Layer 9 of a small transformer language model trained on English Wikipedia (14 layers, counted from 0, width 128).
A neuron adds its activation times its output weights to the MLP's output. To switch it off is to set its activation to zero at one token and run the rest of the model.

Output weights of the MLP neurons that the questions are about. A number n stands for (n - 500) times 0.00096.
n74: 480 740 575 435 706 618 423 515 387 448 548 638 447 399 596 636 649 344 609 642 709 456 466 347 547 757 614 441 360 524 496 245 413 698 397 532 381 560 561 508 504 704 551 674 399 585 547 500 547 411 589 527 504 282 485 555 688 467 742 671 590 481 535 615 417 527 550 266 512 216 540 792 329 637 493 358 436 463 478 536 453 401 272 672 420 550 342 687 729 548 314 557 584 332 508 469 654 742 474 627 542 713 202 531 403 516 531 454 564 421 757 519 554 403 402 548 568 624 511 418 224 394 383 408 673 330 599 607
n81: 504 894 266 318 692 348 595 537 461 439 620 478 792 595 586 554 623 428 543 465 674 488 415 542 435 470 587 525 349 719 504 568 397 604 330 484 586 449 732 534 665 547 202 536 449 621 542 597 507 565 467 763 404 435 573 635 446 315 529 321 460 325 466 575 431 545 623 588 558 520 447 520 443 674 558 709 488 187 668 457 602 617 239 401 652 639 698 568 453 508 614 433 623 250 500 459 562 539 627 535 309 464 398 462 333 390 477 368 547 606 306 421 440 716 591 399 543 477 574 638 636 675 546 493 354 440 533 335
n83: 341 584 677 462 568 642 434 423 581 463 592 325 508 400 350 409 402 667 542 659 554 792 374 697 474 346 338 361 565 440 486 397 403 409 496 538 559 536 473 638 402 440 571 229 354 478 620 533 398 347 297 453 417 682 578 576 434 691 640 337 443 526 636 555 556 639 471 514 410 310 521 282 497 562 631 326 466 591 428 466 472 500 310 444 607 353 536 644 543 553 727 288 798 439 474 380 679 465 383 557 485 368 433 627 616 373 429 673 599 607 476 658 675 354 518 564 569 490 825 319 290 429 465 504 548 327 409 436
n153: 389 614 606 424 329 442 668 489 527 523 565 412 626 521 250 631 562 489 332 298 569 347 409 466 496 434 391 591 453 561 394 537 620 527 458 604 256 369 558 515 450 315 485 400 662 634 538 341 309 532 447 610 479 372 565 237 410 679 422 525 522 681 701 637 470 393 644 445 793 477 556 484 543 588 557 391 477 433 254 527 458 458 423 421 549 593 297 571 691 409 683 570 617 462 474 489 703 581 371 572 681 565 490 424 586 827 357 355 277 723 468 500 633 640 431 611 654 371 577 776 313 451 581 618 541 563 573 340
n177: 548 240 533 429 504 637 424 461 451 258 559 514 746 236 357 474 500 420 178 595 319 615 351 507 551 496 409 507 595 537 571 684 567 593 359 380 644 482 602 379 303 372 452 652 493 351 500 578 447 622 358 642 289 708 615 404 562 462 637 596 472 357 692 669 610 353 647 642 374 496 476 371 532 354 164 557 440 431 601 380 582 325 354 412 452 319 482 569 518 444 409 530 425 694 390 389 542 481 462 437 414 500 539 566 580 398 555 666 582 612 403 295 457 360 577 570 549 523 537 490 538 507 569 256 547 626 504 367
n199: 550 584 355 477 334 369 377 367 475 500 457 793 444 462 600 362 352 578 453 382 365 412 699 481 529 480 292 404 441 591 357 601 401 704 691 353 576 326 699 349 651 597 718 488 664 463 541 522 419 418 532 655 450 225 496 125 733 665 273 531 330 456 476 379 743 335 556 628 799 704 565 434 597 448 596 394 471 519 323 513 599 538 489 549 412 447 555 508 583 724 453 657 612 496 566 512 295 293 344 417 665 465 699 607 466 717 656 184 521 457 609 496 311 568 630 375 479 731 534 602 442 439 519 625 827 585 432 488
n200: 393 411 436 772 553 582 399 376 689 310 746 643 410 548 416 527 526 627 566 379 442 394 482 473 485 720 349 622 702 526 413 526 359 542 413 266 676 251 469 448 461 351 538 592 322 418 383 427 339 585 326 511 430 390 429 650 616 476 542 553 615 365 482 438 620 646 361 672 398 310 434 572 421 478 534 686 535 680 424 416 524 685 268 575 344 264 323 340 382 470 566 423 635 435 392 365 504 616 660 292 434 457 383 549 589 582 747 530 641 564 682 548 529 512 475 294 707 418 476 543 532 545 661 584 574 636 558 485
n205: 413 508 284 418 445 351 456 321 677 538 570 458 459 309 496 778 701 492 294 449 628 472 530 390 699 489 375 555 729 645 775 293 500 480 465 536 317 237 653 620 449 349 441 577 634 380 77 579 533 633 421 602 391 469 441 369 583 525 642 509 425 489 488 416 746 523 447 504 437 383 471 517 405 496 430 665 576 493 353 424 619 696 450 652 543 439 466 442 377 595 721 641 644 301 321 367 620 484 396 847 378 708 622 465 404 772 496 596 277 597 537 469 580 568 422 400 568 428 428 596 566 551 591 462 653 523 519 394
n224: 335 472 401 562 523 390 461 386 535 456 364 518 409 490 448 319 357 410 676 692 712 615 281 558 799 396 535 511 707 640 478 414 362 496 481 407 633 384 484 838 486 482 674 596 511 332 322 453 432 575 430 386 616 675 482 539 564 546 578 508 340 707 660 722 644 577 463 680 569 672 507 339 675 156 646 586 334 397 500 465 483 377 615 530 458 489 489 425 355 431 706 359 610 301 538 570 446 531 468 439 604 543 416 481 438 771 322 548 369 529 628 456 541 457 518 350 593 716 444 486 620 538 496 722 574 292 390 492
n238: 637 703 432 585 644 536 276 691 529 415 382 674 489 576 326 272 344 373 327 464 572 522 607 416 500 479 507 380 538 500 538 616 716 363 335 515 434 483 331 355 450 382 293 443 422 521 625 328 595 490 431 362 573 552 503 589 494 507 310 337 531 643 405 549 571 497 646 428 410 371 454 474 528 579 513 482 686 627 500 220 523 583 520 397 672 532 486 585 670 475 603 305 407 283 443 566 473 562 564 640 640 565 580 518 451 482 564 416 427 337 474 615 399 540 190 460 551 650 543 622 223 716 540 570 556 518 241 464
n242: 487 277 406 628 466 358 517 545 592 530 665 401 389 621 628 655 294 475 614 668 520 363 578 473 462 517 487 575 268 428 590 596 508 586 436 266 434 606 317 454 401 328 496 368 250 379 360 280 627 508 519 340 516 414 291 559 534 453 591 629 244 752 521 334 335 591 327 558 624 561 563 275 482 500 500 644 556 476 566 288 680 488 598 973 476 558 659 483 492 637 461 146 451 365 580 430 419 678 399 628 591 472 394 602 627 500 644 542 392 662 625 537 268 426 127 288 413 403 422 793 698 542 472 690 824 508 361 457

Each question names a token from some text and the token that comes next. It shows the activations a of the neurons there, in the order above. A number n stands for (n - 500) times 0.02.

Then comes g, the gradient of the next token's log-probability with respect to the MLP's output, scaled to length 1. A neuron's effect is roughly proportional to its activation times (output weights . g). A number n stands for (n - 500) times 0.00072.

" tr", then "ack"
a: 502 500 496 495 497 485 497 499 390 495 505
g: 531 397 272 353 589 565 550 527 569 265 411 717 528 309 568 374 590 520 451 688 695 557 452 579 305 485 708 476 354 726 895 493 420 624 552 712 637 462 468 562 478 486 586 558 508 508 521 414 643 743 495 311 471 320 331 721 449 627 389 612 400 357 477 556 553 554 645 424 608 476 494 570 583 545 540 565 633 345 392 509 539 498 462 345 381 427 549 522 409 691 644 413 475 275 207 624 636 358 486 482 367 523 340 485 747 764 423 422 399 504 501 362 579 464 512 319 306 610 523 562 399 544 624 691 626 420 503 566
Which neuron, switched off, raises the next token's probability most? n224

" K", then "arm"
a: 497 482 32 501 502 509 500 501 473 488 500
g: 460 684 516 480 642 414 381 494 429 369 638 396 546 455 257 772 492 398 494 333 445 525 374 422 520 447 368 540 376 563 507 282 560 291 733 549 623 498 623 338 409 530 645 421 310 503 418 726 430 450 406 502 511 501 366 449 191 517 600 395 427 566 355 454 650 515 662 512 259 308 489 475 556 484 608 267 494 731 706 529 382 454 418 309 622 485 564 413 460 792 325 638 470 271 622 666 436 501 557 458 462 369 394 660 261 491 576 342 632 475 332 308 640 593 454 470 560 430 532 740 425 502 548 465 406 387 330 403
Which neuron, switched off, raises the next token's probability most? n83

",", then " B"
a: 497 501 500 501 505 518 493 530 500 618 499
g: 435 589 562 341 468 318 398 510 571 521 285 579 444 516 249 561 652 569 536 486 530 456 561 396 576 527 577 473 62 442 471 515 575 433 330 554 638 341 609 343 639 463 452 338 655 361 560 786 365 406 373 599 315 496 527 661 593 473 544 442 632 405 583 486 506 422 704 555 773 501 291 815 508 444 558 592 503 594 535 498 467 359 598 790 563 509 592 608 776 423 347 470 477 494 342 454 620 418 347 535 477 559 310 501 569 493 592 475 604 520 491 627 538 455 187 620 476 503 457 257 460 635 410 407 410 244 505 626
Switching off which neuron hurts the next token most? n238

" T", then "alk"
a: 512 551 494 500 503 634 500 502 484 498 497
g: 595 537 540 407 415 405 573 532 549 453 494 519 363 546 442 558 839 323 707 507 500 640 340 474 490 532 580 549 489 337 540 601 402 646 580 450 465 525 717 413 476 347 772 539 381 594 526 431 505 599 388 448 574 349 574 316 414 449 713 454 488 404 380 458 452 494 606 309 669 371 376 612 669 237 529 263 465 454 499 664 550 489 516 362 442 561 680 450 559 653 783 541 434 325 516 585 501 433 479 454 244 856 528 417 542 289 337 388 509 412 578 370 353 434 519 609 568 256 692 747 509 613 505 327 295 330 595 518
Which neuron, switched off, raises the next token's probability most? n199

"ing", then "n"
a: 501 500 503 503 502 500 513 535 474 491 500
g: 364 410 414 437 570 555 498 493 320 420 578 680 498 686 603 608 643 220 450 475 751 530 685 647 485 514 417 597 344 551 333 406 229 474 720 560 540 569 578 589 675 647 625 434 638 474 347 510 562 330 605 555 668 595 647 525 603 512 463 620 577 366 500 457 471 378 403 466 651 726 670 455 351 451 485 466 739 666 773 633 504 399 717 419 549 674 367 390 463 366 374 340 514 347 582 501 465 699 665 562 524 531 637 594 592 681 524 527 447 537 656 501 534 403 539 377 253 610 409 555 536 158 330 597 533 473 513 322
Which neuron, switched off, raises the next token's probability most? n224

"),", then " Mo"
a: 604 489 500 501 505 497 503 519 501 493 501
g: 350 636 686 354 467 379 391 447 352 652 365 625 345 628 474 523 736 535 484 471 643 447 686 514 348 412 566 463 447 303 611 323 571 523 473 432 446 539 517 490 584 740 534 393 432 341 641 520 533 436 564 435 509 581 668 685 434 137 422 415 685 486 161 470 631 568 740 454 412 615 306 462 382 517 514 626 354 316 513 495 550 456 624 607 297 548 716 595 698 470 316 569 448 548 584 495 481 437 241 558 506 478 530 337 683 429 567 353 682 407 413 587 539 419 257 485 629 734 396 618 531 493 298 586 663 476 435 461
Switching off which neuron hurts the next token most? n74

" A", then "way"
a: 495 500 504 500 500 508 494 476 490 502 494
g: 677 463 659 575 704 567 570 390 464 784 599 336 518 439 530 603 310 411 411 661 568 625 359 637 433 649 530 466 489 458 808 483 394 406 581 688 536 248 462 380 376 543 463 175 460 510 553 371 379 499 491 683 316 487 274 487 513 488 616 341 675 630 421 400 487 512 427 371 359 342 415 394 576 537 612 387 428 530 565 624 543 337 456 484 589 681 617 531 621 544 537 641 631 527 422 735 445 450 663 473 975 408 468 462 609 380 489 453 452 422 395 710 343 540 663 457 497 575 426 440 340 493 335 609 324 479 475 589
Switching off which neuron hurts the next token most? n205

" |", then " W"
a: 505 499 514 500 480 499 483 500 654 476 506
g: 318 408 403 442 468 627 565 500 238 567 572 473 453 286 458 370 401 649 600 340 427 340 548 454 423 642 517 306 601 464 394 492 478 737 411 777 512 327 537 476 481 454 214 599 427 383 592 542 374 678 399 585 440 503 450 617 608 664 477 584 529 413 592 335 574 649 371 514 618 625 610 548 620 379 495 597 488 531 500 504 385 268 444 582 664 361 498 634 271 615 532 244 495 353 640 638 176 591 222 463 577 578 436 385 621 504 552 662 332 405 431 524 343 340 585 560 391 805 300 498 422 398 412 392 404 519 488 341
Switching off which neuron hurts the next token most? n224

".", then "A"
a: 499 500 500 500 490 500 500 313 508 499 495
g: 442 743 225 299 337 369 413 582 501 451 397 443 562 578 685 363 572 501 519 565 465 422 565 634 393 658 325 485 444 723 319 326 494 472 276 349 435 426 536 595 506 639 398 326 491 578 524 513 579 555 253 408 573 264 481 369 575 456 637 617 663 417 507 604 514 360 420 392 591 430 507 584 473 589 555 347 347 557 623 513 753 553 617 528 524 378 584 351 517 498 286 469 665 670 444 375 603 408 657 325 396 657 444 465 352 637 670 489 474 348 622 631 203 224 385 559 297 540 702 266 503 591 498 555 628 456 609 569
Switching off which neuron hurts the next token most? n205

".", then " |"
a: 492 530 499 498 471 500 490 506 508 641 525
g: 469 449 242 609 508 619 141 500 510 673 860 641 474 580 454 565 395 407 441 575 459 538 406 253 566 605 417 438 456 465 424 373 325 370 570 686 450 449 474 552 548 428 452 529 533 334 500 542 513 616 672 449 497 412 505 454 418 423 609 404 494 455 463 390 526 806 287 609 393 309 443 607 624 469 727 319 628 394 319 296 581 623 569 332 771 613 298 609 593 489 572 398 534 368 381 487 484 300 678 465 481 625 573 634 630 366 474 411 504 330 551 569 679 608 488 507 617 634 250 640 300 498 519 376 570 578 403 347
Switching off which neuron hurts the next token most? n238

"ation", then " ("
a: 499 501 513 482 623 501 399 495 493 533 504
g: 532 705 542 374 522 377 506 746 258 454 374 811 479 296 436 499 298 494 604 439 550 507 399 723 644 498 353 621 543 263 405 568 470 580 448 639 644 457 347 386 613 484 453 427 602 542 455 629 521 485 607 429 603 375 423 461 653 434 631 613 403 453 665 458 509 689 292 424 239 453 472 263 672 417 713 607 615 661 588 456 538 519 460 623 425 412 563 376 590 446 470 541 819 553 367 355 653 502 490 293 589 421 467 382 604 370 779 544 439 600 384 508 527 303 274 653 341 420 533 568 443 642 413 406 539 592 481 706
Which neuron, switched off, raises the next token's probability most? n200

",", then " with"
a: 484 493 502 511 503 493 510 435 502 548 499
g: 736 344 479 602 332 565 447 522 411 584 467 459 609 309 539 570 460 440 814 604 384 650 359 504 491 507 727 556 507 655 567 592 342 321 518 416 532 606 450 323 507 396 455 809 538 686 672 598 375 272 597 447 606 634 367 685 579 573 515 471 638 510 508 298 434 561 435 513 510 428 540 293 635 658 530 292 542 504 351 577 292 489 327 507 530 443 629 579 414 603 696 601 775 303 674 496 423 404 541 441 280 518 638 396 455 574 210 385 378 450 529 513 425 475 663 435 466 436 482 559 531 483 664 142 514 583 479 370
Which neuron, switched off, raises the next token's probability most? n238

"\n\n", then "P"
a: 509 495 639 517 606 501 501 401 519 678 520
g: 460 610 535 386 167 549 385 656 451 627 418 551 401 274 643 633 348 609 460 604 410 494 399 798 374 556 339 254 567 466 447 424 586 560 644 402 609 549 355 548 458 443 625 616 316 438 456 415 225 566 637 463 365 418 499 591 308 449 473 487 447 440 460 664 637 541 530 356 554 323 551 506 337 600 316 559 448 550 560 225 566 354 556 606 617 343 629 449 376 508 595 370 442 640 432 496 611 593 463 457 651 529 247 406 359 538 475 740 629 79 484 259 612 475 489 546 627 670 544 512 507 463 402 602 383 625 589 565
Switching off which neuron hurts the next token most? n83

"ating", then " that"
a: 505 497 480 493 501 492 294 501 497 480 502
g: 557 537 642 253 537 446 600 345 386 470 374 520 396 314 627 499 447 432 531 503 476 627 366 492 514 431 545 428 558 514 538 520 374 572 437 695 237 643 445 427 354 664 556 541 746 662 477 451 536 408 454 340 550 376 504 551 737 538 751 623 508 479 538 434 430 399 281 318 296 527 493 383 494 288 435 345 362 473 569 504 487 522 481 588 389 609 258 444 565 773 661 557 696 523 766 584 713 438 583 615 541 382 489 780 591 475 477 456 281 463 515 484 399 363 492 632 149 574 712 506 211 489 463 477 595 600 565 658
Switching off which neuron hurts the next token most? n200

"6", then ")"
a: 797 491 499 496 504 495 518 500 500 512 501
g: 490 481 400 590 722 511 449 551 593 589 261 568 637 443 502 559 430 435 554 652 659 602 378 761 634 624 453 558 382 650 258 438 653 567 362 711 637 504 346 422 739 542 292 501 505 443 437 616 509 358 540 454 499 536 568 634 757 373 695 442 390 533 324 461 457 830 515 270 490 551 525 744 487 644 458 553 695 552 341 401 477 446 561 461 584 312 618 422 417 485 511 521 509 485 682 403 469 532 336 348 432 428 797 745 620 279 497 439 536 615 562 444 695 590 551 401 421 509 334 647 474 356 520 375 661 308 393 429
Switching off which neuron hurts the next token most? n74

"'s", then " two"
a: 537 500 660 488 494 499 499 488 506 476 500
g: 557 463 609 587 781 623 261 338 456 668 368 408 408 646 518 555 684 590 486 391 586 353 428 267 657 327 535 477 528 524 541 613 702 431 629 564 534 384 345 384 321 549 596 455 555 620 677 478 599 445 701 551 410 554 491 422 540 520 512 636 784 442 450 563 458 402 522 496 722 657 255 485 211 796 550 488 400 394 430 501 401 476 334 597 290 534 337 488 553 542 435 484 530 602 395 585 497 626 539 524 688 700 630 425 424 575 421 311 621 550 591 614 572 308 847 406 481 540 459 473 649 609 509 586 593 209 447 505
Switching off which neuron hurts the next token most? n74

" p", then "ull"
a: 494 484 500 506 501 776 500 520 504 499 508
g: 409 385 518 328 748 595 410 517 646 594 399 464 668 498 526 599 335 463 482 452 623 562 620 573 363 356 468 452 310 575 693 497 484 598 546 501 854 431 759 438 508 632 615 502 634 481 629 507 645 456 561 470 564 451 515 300 543 405 692 422 410 321 394 365 483 375 431 355 433 495 493 348 459 322 538 377 787 368 587 546 340 577 545 666 321 412 485 545 588 416 566 599 725 575 463 694 624 488 320 186 542 804 411 579 603 658 670 652 485 500 572 701 482 637 495 229 406 439 369 535 385 621 442 693 492 550 493 604
Switching off which neuron hurts the next token most? n199

")\n\n", then "==="
a: 483 498 677 470 617 503 502 433 519 637 525
g: 602 411 562 500 629 415 513 395 449 614 378 349 477 422 441 285 423 621 309 632 489 344 441 538 462 421 568 643 354 484 473 719 676 377 544 595 402 575 638 449 282 421 566 395 537 653 370 591 453 363 367 477 444 372 482 452 557 394 633 470 488 496 361 267 648 458 386 520 429 505 331 323 513 45 676 479 593 582 611 572 319 764 653 576 631 590 492 458 630 635 631 824 443 606 688 283 545 432 576 576 411 634 702 386 675 545 330 433 512 530 402 442 531 517 505 259 372 475 343 538 472 568 234 629 577 552 434 532
Which neuron, switched off, raises the next token's probability most? n83

"3", then ":"
a: 491 535 502 598 505 500 498 505 513 499 516
g: 491 357 578 378 348 634 658 474 377 533 469 474 421 592 741 323 571 503 474 650 562 496 724 430 501 163 525 530 453 462 155 565 680 402 684 478 370 576 228 433 265 301 559 412 518 387 628 357 474 533 501 385 544 468 540 423 378 468 500 309 726 544 444 463 453 375 723 661 621 419 329 461 448 529 365 476 515 325 552 569 551 423 425 358 655 557 418 638 431 364 463 370 622 555 533 457 429 505 457 575 576 532 677 329 474 639 621 525 791 430 234 505 518 530 763 493 496 503 727 696 255 426 532 538 598 326 473 521
Switching off which neuron hurts the next token most? n153

"ong", then " then"
a: 502 503 500 500 497 499 494 811 690 499 500
g: 677 285 446 649 372 500 640 432 495 398 325 391 227 577 367 588 802 735 502 546 352 659 457 451 686 391 381 219 406 587 650 607 484 570 582 611 436 372 663 316 237 395 481 738 472 507 375 517 505 476 461 347 404 467 671 536 519 398 462 418 492 673 459 542 379 519 640 234 574 457 412 490 519 620 567 352 561 480 593 405 543 465 422 350 466 566 783 398 292 541 670 418 670 356 493 572 566 406 544 577 481 538 285 452 396 687 326 568 497 419 664 729 577 469 590 425 318 588 594 368 616 577 708 501 524 591 626 494
Switching off which neuron hurts the next token most? n205

"or", then " X"
a: 500 503 486 510 486 499 361 545 447 508 488
g: 234 559 539 666 670 667 666 461 565 799 488 412 638 460 352 468 477 460 360 415 544 486 455 485 498 540 643 543 489 451 582 494 575 562 535 637 657 599 374 415 352 599 440 443 484 578 272 583 812 809 426 629 473 587 638 382 378 708 391 467 432 525 564 540 704 529 614 439 686 478 449 497 481 865 589 709 406 583 439 368 416 425 646 653 474 558 538 417 486 540 669 483 350 529 691 321 490 412 351 499 616 639 324 495 569 345 419 683 555 454 616 624 624 493 608 376 295 657 359 312 385 442 492 610 449 636 398 759
Switching off which neuron hurts the next token most? n200